Layer 4 of a small transformer language model trained on English Wikipedia (10 layers, counted from 0, width 128). Numbers have three digits each and are written without spaces.
A neuron's activation on a vector x is SiLU(gate . x) times (in . x), where the dot is the dot product.

Input weights of the MLP neurons that the questions are about. A number n stands for (n - 500) times 0.0013.
n7 gate: 665406459301448666564432223317463500520500429613395436462500572510451615483480543593423470423446383605460740404503549361716463570387411423397425582466434386338826410473357533542487542427431425655581360520592658350587425480457490473409456500267507507603487586317500541445419681493441670304458531375550235742674726626253585593682603694513493610507552507633401375383459584294390387418519
n24 gate: 657508504655475512601581396666441238496471436697364521447364500726637375443408563437496606424408460484377630574598624521752628441329280706390548399420349376459230496662433665577687046549545532375484386436549423381545701420634235396352295439477760569586214606455504239322560524354465516309529540504260349585645310283409669231649464587374392337422573523413448553472463734544329299636638
n65 gate: 458237566604511642522629293529464445343304278529305462559627459522528416321275314382665553562478312723565437482640525335518463457533578644788438507361578565515515464681482550472606553567448463671565410402437441410388463252646665616507785452374611578504511489489474608471558327493518595545511551743285384743302541471410559404323615319579551629712514525521232747511790367467648482429413
n67 gate: 620689580589582516405673626624728354397476568489563611327424543496604607617296444433290340545549240569315774645526518504427504594392504560566752611629566417175465436461672608460434192699402519418458646462481535632520699538485575666648382581726380384477545489445546434638447427411500389409512473660552711892442383664384469550653421500388599353558599311463534676436674316553282635729646
n82 gate: 507603582518478504639363301584314615774408511587452448436252489532587386453408150500472642380472355218359648643538486372237593430514453475532622626596541482493360461493703413538448748555529657656394416557518449465720318539507335220514446341357616627427594566464447747403233525439458547603452461555380549471593394743567618511485518387437372540504479441458475818542602570407511423645620
n134 gate: 647383626459645529565574299344675696447433294587264521427516356480690533612569596480428374613411580293287672492492488625549488344508409552607508606439319561364546625533500619484484702758616423207399356617611360456217520610663504347439541389547472385190357520666662599582561578410177443500233435517636866570406321516324410409563188725672739204434504488480635533360529340391693528390368
n139 gate: 515563623243531237585678540632402647462413561620664424540485457454478711586603330315636470694424451462420694474511653678597527447566593402718415546565593607480290397484681489621344663555237638507477700400512430598354592320515587466611454516522670426453140560606650535666339512415507643377784608512278394682233465573689461449349504549651469578676334822398558535610461470665557312734596
n149 gate: 479519370553500621478369339558347388511473600696597662378821417396331418613379405573373558629430305467331672467431468378459570580436590445515835463526435426391638507620427598738432777462690429449368376607522515672432656370442588298530415290390420308515638478519630394381537549586313359661430470656702504324362660437610533414458365232504493324591489366693563705562417544226665322489472
n159 gate: 328567607496688476885395492610183600466555779459429608442469496434481465676470447583583620435718409600451713534568545472376665594309395632671369488592452573477583523593331511467556631142331700530424485412535477330413173481376451511466239414559681488211414395688469418662546372488258646361580392445431546523303681700508527523567356603647396434351574590207612520557348428393481443589404
n167 gate: 726404466775332764466397193558583538576793483413627566304492436602389649487420463437525446572715315475487431372554681487457475442646466337577428538220459744599649718367637804326303390274448525475626379618564758487309521695512366479635695504683683375686546483413818547637547444534463551518606402452705399709517409211366538156404358584425309337357431533558334491300535827381768554500374
n169 gate: 582488676500536372394504723411535591484642680585629418526594420307450284584383758388423542539453473590469540316423599274464512720623420581504630705433508473404553446310465188395424349420588543527523508719480329535488555763200759344551850421628481508412500569340723472547539567516458567671316362588422714385453697701311567381383473383600610166672708301508413532349312457285488442599632
n180 gate: 613594439477446266271454599440294519477657508571493592241405732462663527422371560470507597667500485511372477377515585735434393294395415812670546512172511379527488458496571522511326670648356603381451185489596488594375408546101594500546477527398504357446522590800557391538595508724681485314277500523444572423650469538271607442476451523279504539804449634702485527342655530565639515544409
n201 gate: 567515396579303394500305400610270395370423607500547275591393666414431485591544668482485417408371489325577515529464410469549392686209530639545407395552511474455619320365489635404345249675603344438256463737357492317344466504489588651385630376432357591712369525553519360631541440519457560465496840519418629582515725686584519338358500802595630681413296333438418549551526544400533690540233
n212 gate: 349420589547449630268601572576466500446361627795635355434654402310429581740504496378523492692584404512359551628780612365281380561551379610551512481307545515429444534512447451747571424559670423850255561419527520629449697423606656500673330457570477618366398651488488272496566411438391314444383725429622401407589579434276531574245580534584589477776700793583329547306527447550614709657559
n233 gate: 673508693545196401415516538325425200540671275385715496333725852549539423434632524413365449496664632403644520630627484413431327389451549456398496354452414388516325540459694579465320667508645569637492425448651668639930536593378325372391439398542444537303535753525524336329544597317312217249479399719555316516492396456572282651529536576619661672508349366460577479421623452770460520453342
n255 gate: 433755602401432388370322427500419532492334543488511836426492782733439394772496585627612492418480477484395199871689561548663359527341464523377457311622508555388634442516358396500352707681460586221562438473631548546395107586561454512445421635583500520656523492316308616646594623552355492346500441657586613650271613370326488572431527554608629508376330309427370468431428822465333419591406
n277 gate: 303592482512782450515777389506397494586443494467545481526509640528494589563274579491576335549564454460269525524382464684618472479522625676531392420565551423503519488369627515644384545399532549467460582795717569536462358592467591390543522509379385569635536455579549469686389584559485534369449342405603460587531393540518432719341494454355577668575420569606531475539456685374667364539609
n294 gate: 584570259561799800331333359484587379440541484555590487538724712544543387262488607496433218340516404577579423339382356612715460729504724607585375573560449504255496552561520461515648538484409448422400603520557549452743883576449563444652464622469540443508657433393661651221568427423656565512471460582808540702573595299480500345836544568247845484492465492283504418599430377624778500593365
n305 gate: 447199264418432663726227527449671615467469375275539373312357466269647715417371467544413568595632485322474392446355450606526733569361177504650541556445504563658416376582348525511611788413390578327518569589500508540477519437554595438581474822295507601477518630772452444504393638698597355531334366621527500608277447611485352432519413478555666481458486601515426386653455632596602289507486
n7 in: 642516584446387609412431492170511569607488151425585683468458357569200363418386564549410322296618553638613635362343408602242389346337632545488423653325504413388421409388601496832504761133488485519500556405669380575496618473526571443409401709354384364531493709652485461561321442438378519508468615602500417550519578420485737833484432417613645600477419675418423418680477628527481605611595
n24 in: 220508316460588644637571427442469524457253469642565623518379798276443367540356496616369508558465422370345682592615584681651449646460472230294469551523519422667666496441450561290432687600484457435636542469690420705641622586619211481562296512478423715596565565540492548729473441694622296557226185528352605350646576645376469353585465543727433512468790393638729652573528442649310481401586
n65 in: 320231543350651504489606601628422485413365543472465504503684658613486573821550560614440317392356464417504555638582528474471464674574283586529406496561675482456635547628532237600496470367463511422457422587661563564545569565220603590486757515323379577625620273448316872412670394489451638710564362429728471489482548540329246441552543425504493434696291465511325500414437557543611258472434
n67 in: 416401648431410508556415450351543303344496051500465563466572362584414608292651516539457410615854496600658645403625663262686600653350168543387476287520438583305583449637476551489512691300365468368306410412516532465479656444555480512616668330534500476410668523614436642576420713322232207512542653406416512641601430392579540472504575314355472197573531395238315496406630524548721645724646
n82 in: 767519493602458508421394403629533673455485400434362367655403561421522515485648683684265475500500422320629583777346663442375537680583420485704725481455417481424473530579746643489620434599538642744259449642636477629711519522570566634340440723504393492549558233546388515526295760666478605419500308462418337621568646567456597401512331437621631651614525391650673370537466773429434452540264
n134 in: 601426301717431642470500516359581182624407519592504563518463489587189417607507589607537548410219534579567538647341259589527485396458405478370270390571719560324496444473526526525507480180465474548649389290599225489732477414397393683470459504385548462354522504396549412341432523352613462671614564496492206701606276659507557393551496262541180473492587427515477673285600303451574415303413
n139 in: 385380285622723392566452436561475357395470645257719591397649544493401577281514672669375443431460374672417441258518617500493690296681570460662507482489507344489598547596661618584504795489496537553540511256276444389747518343543618634525529293483507493392564454466242552456515456625404460308504368563469482482302440452482639733436640601468329445582311699600592366425563568762713446539570
n149 in: 471583653357566531649307409383399561572512496743467253536565182335418554535576264395575351568310356519379558355567578473403615492624682353709592558504448595430563428303320541511407500394457489370451545489805453613586232473418444413492156457522350508761549541676508539415267311450404304524269354563484583546458771672575423612496492390526462492383533418373465113474430711569315301622507
n159 in: 764423560473694469605564372408298523452346563548420344588403545511551440340719650507680522533504511728433523412504569327421608467447458220500545368373420619625198459715357493282337550642485609449700618504534352323458429481643375571504571708543397542348643474485123557406668297549536447543215556527461504587519561560415504212635463596430336655710597471661586247471409489343603573739482
n167 in: 286600234347669330608512408310462368014360723345564500307485347539643562476627401481416489350562297357557563523337376357445500397378622249320593714481455392520500458688420527589612500520409577459527378377504630397345423461545355677492535473089439410425462345326461531442419492629541492632508667548691645403438599550435659610740374500401624754622388410390671750588520439585473523519607
n169 in: 403616253460297511500566568400568482333560587475637697658525544613475453378680553457482578536334432638360687589397616765540642393375331407489635493424437435463376615562589315396159474634467529514572439663434411729522416525450439561308456430535711522774504415593424515489224452522451351534420310429538335438273649434228504548522604608329235364567437574564186485518415504594407668553604
n180 in: 407565644516619588238634371535231610453516605400515541404698298248352543444442419523331527457636442496643441653465466488504539439730460477401555516551466372460528353800408653653443545396644461367717485484579349508600657516508265407297469674448469290627680554300699588555504713571356594492940469268590515476378436676585649361431442608346508449636771698381681596273480465239535581719590
n201 in: 515587656447545438556622222445362597476488468370403504409368288754426576467504638662587551528604500689314463414547582814549484796463500543427419520356372293267579464589563449634263625599533725418576370568447520405554428211559310273576713427197405541324488457812428382524324573390629242213810823545555552508621714512603709337537524432437484533389662559449665484358312441380373453597588
n212 in: 472477471674266578394515315586439489420425573500468489593344481427464441437551579202536553460366500507381419414443546462559686834585496504555647596259574616318334807552321471413408519459291478511747407668507158482294562401654572384271471441769522596344486561627405366441343423463216295432351592433427478404529590342392372481617532496568518559616546511622294451389638385336486622620489
n233 in: 551530450643716326421278693365855546314517587463162387610389584442439259335665443459418411463479479704139286512353460368513608484327378635458363492396392409428418307643419585564383496674589596670690680438517546422457375512435574422537471672607406492678670419326284415517579178890355562483526375249583784370550709467721396496547431492667624630428632322655650287455280537575541496665468
n255 in: 611395540555500493489482466582425460460582247518539761558439419412662362652406518332639624734511708467593199454628433280401598308478647554441435201591405446338575600452404596347605289767385515606565500638310467411202336428557411489514482676462439331537840731493504371566384442328356384590538471422431468529558653355504642434567407532611319405378490398464529660514666561449604642584490
n277 in: 585475452586510563326441630510533431571493592654450827609388642682536452410591584292523447568381584613456490560329560633503548450531569268465469267548464636469571676528386547314503627469423380473497490490459614719535459531543429348510445414497681604570283293709405583541289665562550568567432534448804480373510500531362305583430557280570316666632365623547627559443569571735601453530745
n294 in: 508533655415569198400605282602437408500405512516353342658635654484508560195464461551379713504559393540421560453480597623339364430464403645637704279520531258472673681548516672305380483786606476523405582576601638712520672373379265373587723448408469476496551406671432431592424934544659724640591464508713488580584615388527488500607645374269289823565573516570536651398528409488547860589630
n305 in: 483285385656383584687460463493588652482781671598535391317297555439423450690468475789560594436675486496553569651387371666377471627394420684467324471529552479438329209562465321510444481581467590357528602314464617521390554543591482300525464511339542431478595303320532562500514301718375432641399547533413422663572526860323489500496355567228522409526434420363312482528350564468528412726500

Each question shows a token from some text and the vector x that enters the MLP there. A number n stands for (n - 500) times 0.0079.

"el": 496510349509419404377447547545636498556444646509433331857514596536466402553441496134484605421635481327534453418485353408501452553648473535455509421598358415621424472540495498280676560486671616703658510582489509540503606480522489609470482516595543336393629330383469417525501559530526359489452506541504415355431537435531667567594643467431551499430427509545493515509574338612612496458550
The two highest activations, in order: n294, n233

"ian": 513531451537443510458545547319635560442511540392354574438527440388466537449380453589537591588494467518589499405449510566568652478507574413352475508471472405670510624494455670579685585530659532503487592473462524447467696699481477641709469592490417477514563354588428412659527452390586477466667676641600511555533455496397796370603374392332603524516475602402435478359510574649518672507541
Which of these neurons fires most? n167

"8": 239356576546419496523680620432525451465531625477434419600528360505529628476719443624501817522418495465592523524510471387480345606447573561409442599539346537465475569695632564542462467572487410375481533602578468360526513561513379494440460581635488341496641461524489547602558498653558334465444413637372489497538527492596628559481517473612525406372468676582407511480512546590486492536689
Which of these neurons fires most? n277

"o": 420665393365625366539630575611492478459559531544438706556653608488605474443499509613522474492406554491406652374462363442434400461666522453443502518513400423418403411607661525363577474354562432522419502574415410574438564506441618630452619538511531388509850456456582494470605515419568399515641428523523587424521535665430602603505359398376537533530324454472605453489573495440491452402551
Which of these neurons fires most? n180

"u": 381519451461543584612562677615553714539650534465488524639496474477570370450425458668585435540522485558515608493599533400530509568475515391488457520413284428549305554478577555548603630545510472490608526484465604534553627527424658451423483544624531405573691569440533609602661441383497146454552530586509539328499494567583613381474557400497537530477343624550468452321497532433499631456525
The two highest activations, in order: n134, n277

" of": 663493645407573593342514602502507580515509550512409454716471608470660603406618543623527590470463418448616636619498528448520434556527367410389548547486474451489406711553371522660801534419573423499551462554484342412439580455410473507526463333452436614340574519378459525544403471558572443463539511576490615534529256640552572479389505485346515489477659254430500544592482533507323614479482
The three highest activations, in order: n82, n67, n24

"r": 475496610488312363608459491341461573526529510547489440713557444423686358537328584507454761481447525647493417547568625559398260508564594538547347444358487560471415518637498592506643382629551470600538636575310433452465455532595587495552535549661394364466536468380403470489494425522692461609515336578424438431545564544369741636525520613384386465432500490464401472421556365523520484445532
Which neuron fires most, and how strongly? n169, at about 1.5

"ed": 500487404425475333577651542432504538528531501543547499821513493603790620663528501772558583536467554486467583559335475394446552618517444434371510386553545747552452613423486516563584537477484602455666570682628426507383621488533441618475500539395500400493661441420385376571551474505624488482575355573473330530567545722357485508463553507443460423552484636451451383523524432547633639726449
Which of these neurons fires most? n305

"a": 426624498372394446543303658604450538475589580500574453584524560559404420586543490594785416430488647591494537394536523442455598437511481438521479473416496498487431378548561506380527619510510457416489541711295546563464508546461569527309529456635544571472670473452550529435536497488623527417610325641457570351419613634678662628514616461519608551421352565372382442498619539476435548464546
Which of these neurons fires most? n169

" the": 561466581359535472525271652433568506536536522297428525492515591487586452457559396348442656510427456410638453559426494342601494579618521560309441605505465560558527482467400516470487499402537403655465369574484623438449396581510451487401555537594431645374856413573527484562448502418534416406465632578560391440464346510660569519432575421405565439483481477515582473467558436626420384583550
Which of these neurons fires most? n233

".": 406469342437410564554468621526469505535519602467575583890594479694483492500524462722469668623499531397457456399494607413464529590553541461410437471516625569443446424448636503546548375512526374516581514641588564494536416525503404370466456477661378539450473384691364529472474441697593434450587462477436458439502268442697675456624483336490567663374526589562504583514443392544524485493609
Which of these neurons fires most? n277

" |": 384420388370548559445571669485468409567653505507402628715626549542618488514618368634400716563509535401538471500607544316381412538461469419493448414563476519435363474470450755587578455383388413536475437688519488533446658565558547560474548474598535538534587490596393494540590459496442563495486484445421393546517315521555578462627460383455536481492458602563626406539413538643471372476721
Which of these neurons fires most? n201

" ": 223420485471528547358466650368487434477473545515490594663532512527215602475540393676459590370365656457470606418596524346438376581473564583339540522488500395451299487492502515701525436488418434471609644612493558512517398494499456594466591520560458612443605401578610506630576491616522464402483479567613521457532337502566599492501488455461285501456349489586494437566508485564477533549559
The two highest activations, in order: n82, n159

",": 401414543383460673490474590491601468520487592515601519763482470483522561591567462585411549502421640551622482329537557589400419522568493520563424526524403472498383581425508551400545507446351548468613491526488555457412423479503436579403375576625509530540812493569364573457624333611636453434551421510418458452601183506675533528407430502476588616387509573595569594632537423597549621436430
The two highest activations, in order: n201, n67

" new": 359531443581527456473457641362510444488532360381299437616538629418506594510609403288382630480542421473533519452484464577627509525549324498378512493542571662467621712540300341596613457661556465544507523406543644571427557550446386536576505513676590488504670452648469415489489614657605431522460676567599441536500413547624667632528637495439523531441387522534330425406471441389543502567489
Which neuron fires most, and how strongly? n294, at about 1.3

" Wh": 347483441587412327631476638457431469524477491540361532502427602486601550560663526502573505638518446554490577613599575400628568488514539588607486580357553337475528497457547453526519549399360449610378599581426589563480459308466614372556466475656482554385716485461437340412303520519504485463472697404480505470604440473555586588551586431343428598436453768534259439644439474346541662481554
Which of these neurons fires most? n212

"0": 406459502495416497518684618377408495496418505495359399567417375719526553511654365591604776369295680462649392360449416427441334536514557585402544548481441452388502541533540533584577556617451464346407675561454681486530551593484411425345569559679307473534514453569539575586507511549631395490503455586577298453512540438541525591537474466611544465503515520598430561600481585360611435580588
Which of these neurons fires most? n139

"9": 328352495587528476430644593502455404443529572440542499572586415533536637465630507606583935522470477396546521519511562282436472534406556578489428479485445402437368581637568552637576550593489303354378548533544436499542594608499495539429498456681618286536551486559391483566553452570436447438502458617395487568495508370732592484546435422546591397437504656582462384464506586537474426516684
Which of these neurons fires most? n139

"est": 463434520452437469497370557451457469366538374309446544482623598548589532714510287504488840484556346449411533409677403499412452565454568363464436415406420418610396430473512429518578463562426623563514633664568496510522676381298550583602425518529674461590498496493295614465594577385443425391507456609528565520515587459503448480578520569639498619380641551554414424537534439361554478483466
Which neuron fires most, and how strongly? n233, at about 1.2

" R": 485488524454327514570622749408521480559451520425432467489517583681584605474544513531552522541489569581489666548485453388622459581451675390579370601434358478466456447825370544508539592550593483424341601633451543597585563405558485500396456605558356562407652474453508524452371434602522585521474539478461443565502500469395628613523484484440421481479562636688552512576446438378464488438613
The two highest activations, in order: n7, n255

"195": 488484545431443504456686552479639449597562523386348457772359392426535651559611267662470644447291521497512547536427498501517520634590550470393447520441581577564585640558597598417539507485554483425427531560464483616549510625578416454557434614584601385529516531631270505527512539529505468521603671728441373456600498594555634476464455561610400435506424644492554464526640538559644600440653
The three highest activations, in order: n82, n233, n65

"amp": 477448538550414685622380528373441645565409465422482541690361479569383409523484410561499505479598414316448482435426450546442629397555392530540476647312562445544607291429572459568469531585513383386508584607411373646491693463512594518467425561208690526482550481663619541507418513533674572463550611566371502510668476529546439562550687518552441355508523511470614435574551564368485322408604
The three highest activations, in order: n305, n7, n82

" there": 402450480575510580737416534504631445516368644505315638705473554348614454565621333516518608576433365465489518478614578412634509613478648330466622548671388304536546325320431555518488351430564359400362495459369412335460442482427580451547479592628465513535611368537418354485416550443435445595478474521523423391439399492581525435507629500394444517594537598576628527613490611512443571581611
The two highest activations, in order: n149, n24

"et": 454600554511563375547631491501634599439412460582420508485676560489430614571473560568594627387493625400577511617406584574575443401671242340438499485437458590431429388473481464460582446615504464612553577498571464495500601456478555614468487542525698356711779398582530400457685517437557475448526343437551596468593499619613462699466607221387547487566496325465634433474541545565511448490595
The three highest activations, in order: n212, n7, n67

"ct": 419571459560494577627573505352555600419421551507403578350572429545456693536642565700508637545488463486538393445523413521313481625574341452559466344560410443562672488554437312527432348588696355502458478536507589602528603595341419481471620526510663488581504520467543339551532584374702442486604508495650408505562623462462530736620423512385513504473429590473412304490585473415512300337525
Which of these neurons fires most? n159

"5": 280341516521468438605729663387511475509493626480468476610575333680499579454697494633529897523341534526640496427517512377484336556406567615427492538503385590451488500473616499596521539484467408351461539606540523350506489573550376444525453590645405454485675449533449543581532540521458405454438481612431460435550556517515515498493491488603543436394480649582512532427498571575509477479634
Which of these neurons fires most? n82

" v": 344531434490519526463533618343470380604502444329396427650480422470389502359522550719508550449469599502463521449427560356609460306671458368480509311402540428619481457618352563484515555465439589541518625413608453605550407602529398611472314392708395578472508463644353496480504501610633461619503442507665495340476464556645577371505432466392478406342455591543525620711591399493422610559459
Which of these neurons fires most? n65

" do": 512527499481576482708691494385624504489470459415527545596563570578482486442409556563447545451373385490408670536610446471514345590488452344539370466585393291522487441402510442576564315520683522394339456626451559668330586455495523613474667519481606475496568535383476380531455405530681323485312573429625532425562475697545448568513359596469487633276301589473521530588570490581443536512441
Which of these neurons fires most? n201

"ar": 299501571407450412493474539473457502481424495334527624594698406287560451495321685681568595371515601352416405385499540518416572367532501525547509720343385392507638426583447577702540551613568606465494495538450544460431545463561579562507301636493508518561496533469589654409496414424558565440563680533556451430475507582495405289564577456540431512429474526481348414468601378488344721658509
The two highest activations, in order: n180, n277

"ouse": 590447657617453601495484594452490511515431375315254581700508471535371598496531401654418403648470533443448581387310418562627461495486396498499526573441382580586613353550411458525523371570582460355472484684449473471470559530232710555596472561381607538455517527482478596603287352485691578431618443518399469454473441552528365579596558481462573600534477605508452476450453622610406523598598
Which of these neurons fires most? n7

"The": 464469569430547463594325702404551471546522467382370530450649635429643572444565470473511589514521519444591570637571640407631547578591437573455456567575524406619539567415405528411536530503439470593423452640454564496482378619525496431510610422590505566505792325606477461491436497405435439372534630475503501549610299506693549466432570394470498475515430522499449353449435490629409426643601
Which of these neurons fires most? n233

"1": 340370523418484438480665634437377464524452573377358498539536408648463572425578443726582857500444586494602425363455404402469343559391544537462473566454381426409446526462589603573612555627402526411348612596455520379507461582531401392450467625484348404593642395464540581595509506479640302448503430529505465527517572481530546592509418418627562434363486517570445559524486641517692503524623
Which of these neurons fires most? n255

"oup": 481545476398461463584451488167527423517410420453415568485272473474245532681551448475680609483332615462511602260543489517355543377482318482462357479397526513609593360362520620714377497553600495408433473515521410577504630561508688463472489413350522505407455434365623573404571506458620505449414502543548404370623428355442455525467645462529515495385317519407489494464565454542514469436444
Which of these neurons fires most? n134

"ou": 355431395553468499630526519419562556549377594347425698733569523386521494659572554569554538449391453576457456313471571546678415577700605457534661511454526519426378517573541477505687581488596382596610655677326506468321401503518477461384487430511333419498521574396358393448655583311456485472507475557490381445514657609486509545504365550510569484555453618656471520408445445444320597477390
Which of these neurons fires most? n212

" University": 536408624508389517632517635533789607523423441459482404600511620494547515595478393603237496616426379525423505435441551474493468523425367529451535397289558426595551473558584452420427435464546463426441572461566468605487603497439476543556429518496552548504722439470533465345529542384616567428538677599482517548423406612857529555554505625545465778574378440424484492487457603472464373554577
Which of these neurons fires most? n233

" he": 327430406467346447563473625412653463558443446437469695763499640437435502613456573455564675471329391558554474542494631406489416544559437427467443478420497398390497441548437529519713423566599533410466448562453556635325304567394398478368544468633426458586553636456564539369653610364555450581536593590529421477501427684748555448465369497476534555506372443653556471655463481460494637567601
Which neuron fires most, and how strongly? n255, at about 2.6

" D": 393499543501388437568645750395484536467463465497557356671580550571502571360549534518322584626476523452544639517390514415574554453456548467609322573577480492540474424637455607548528540627551492588319552615367543572467473525574358509464514526608595464457597511477558670527536489450588509564364583410519521541610353545518381512559380382432368494406405574631512477650541470425403368509500
Which neuron fires most, and how strongly? n212, at about 0.51

"al": 435644677426518426551482591397623576580485551590432445811570625524475491372443483709400548589413471478396496434373386527462508470502409654466488414541372460537450477576449626732572537516521491713478603676554585578486572524358525539398432536575690379648715267542616631419483420505401458458557478571509452616557590518460598520587535425367528688643494475485358392340591529460499480599602
Which of these neurons fires most? n294

" l": 428441417492347549489579709422531573625391497348479406622563514569465543460576561412533613487463644367529476593342581528592466577544478548422357359433351419525523536635358569503586623616631338443496515608561624500401412417444511604332381581601421420370625571435619431530403497581365383628464506521566495449645440484480582483477465479462420624377413478653494493364558371590484458520452
Which of these neurons fires most? n233

"ac": 404591654488428487484510626394491614575479372517496589407493527405480413513528517583666347333454463546587455410591364394477370563455359469451483477502408445560511656660545366464466476698433440614693578682488324549460622494324642378461492471500580399643560412549444513408366385632487503400647510451398427653464502631442659410492533459459468373548376514647553405367518425637511558526382
Which neuron fires most, and how strongly? n169, at about 3.1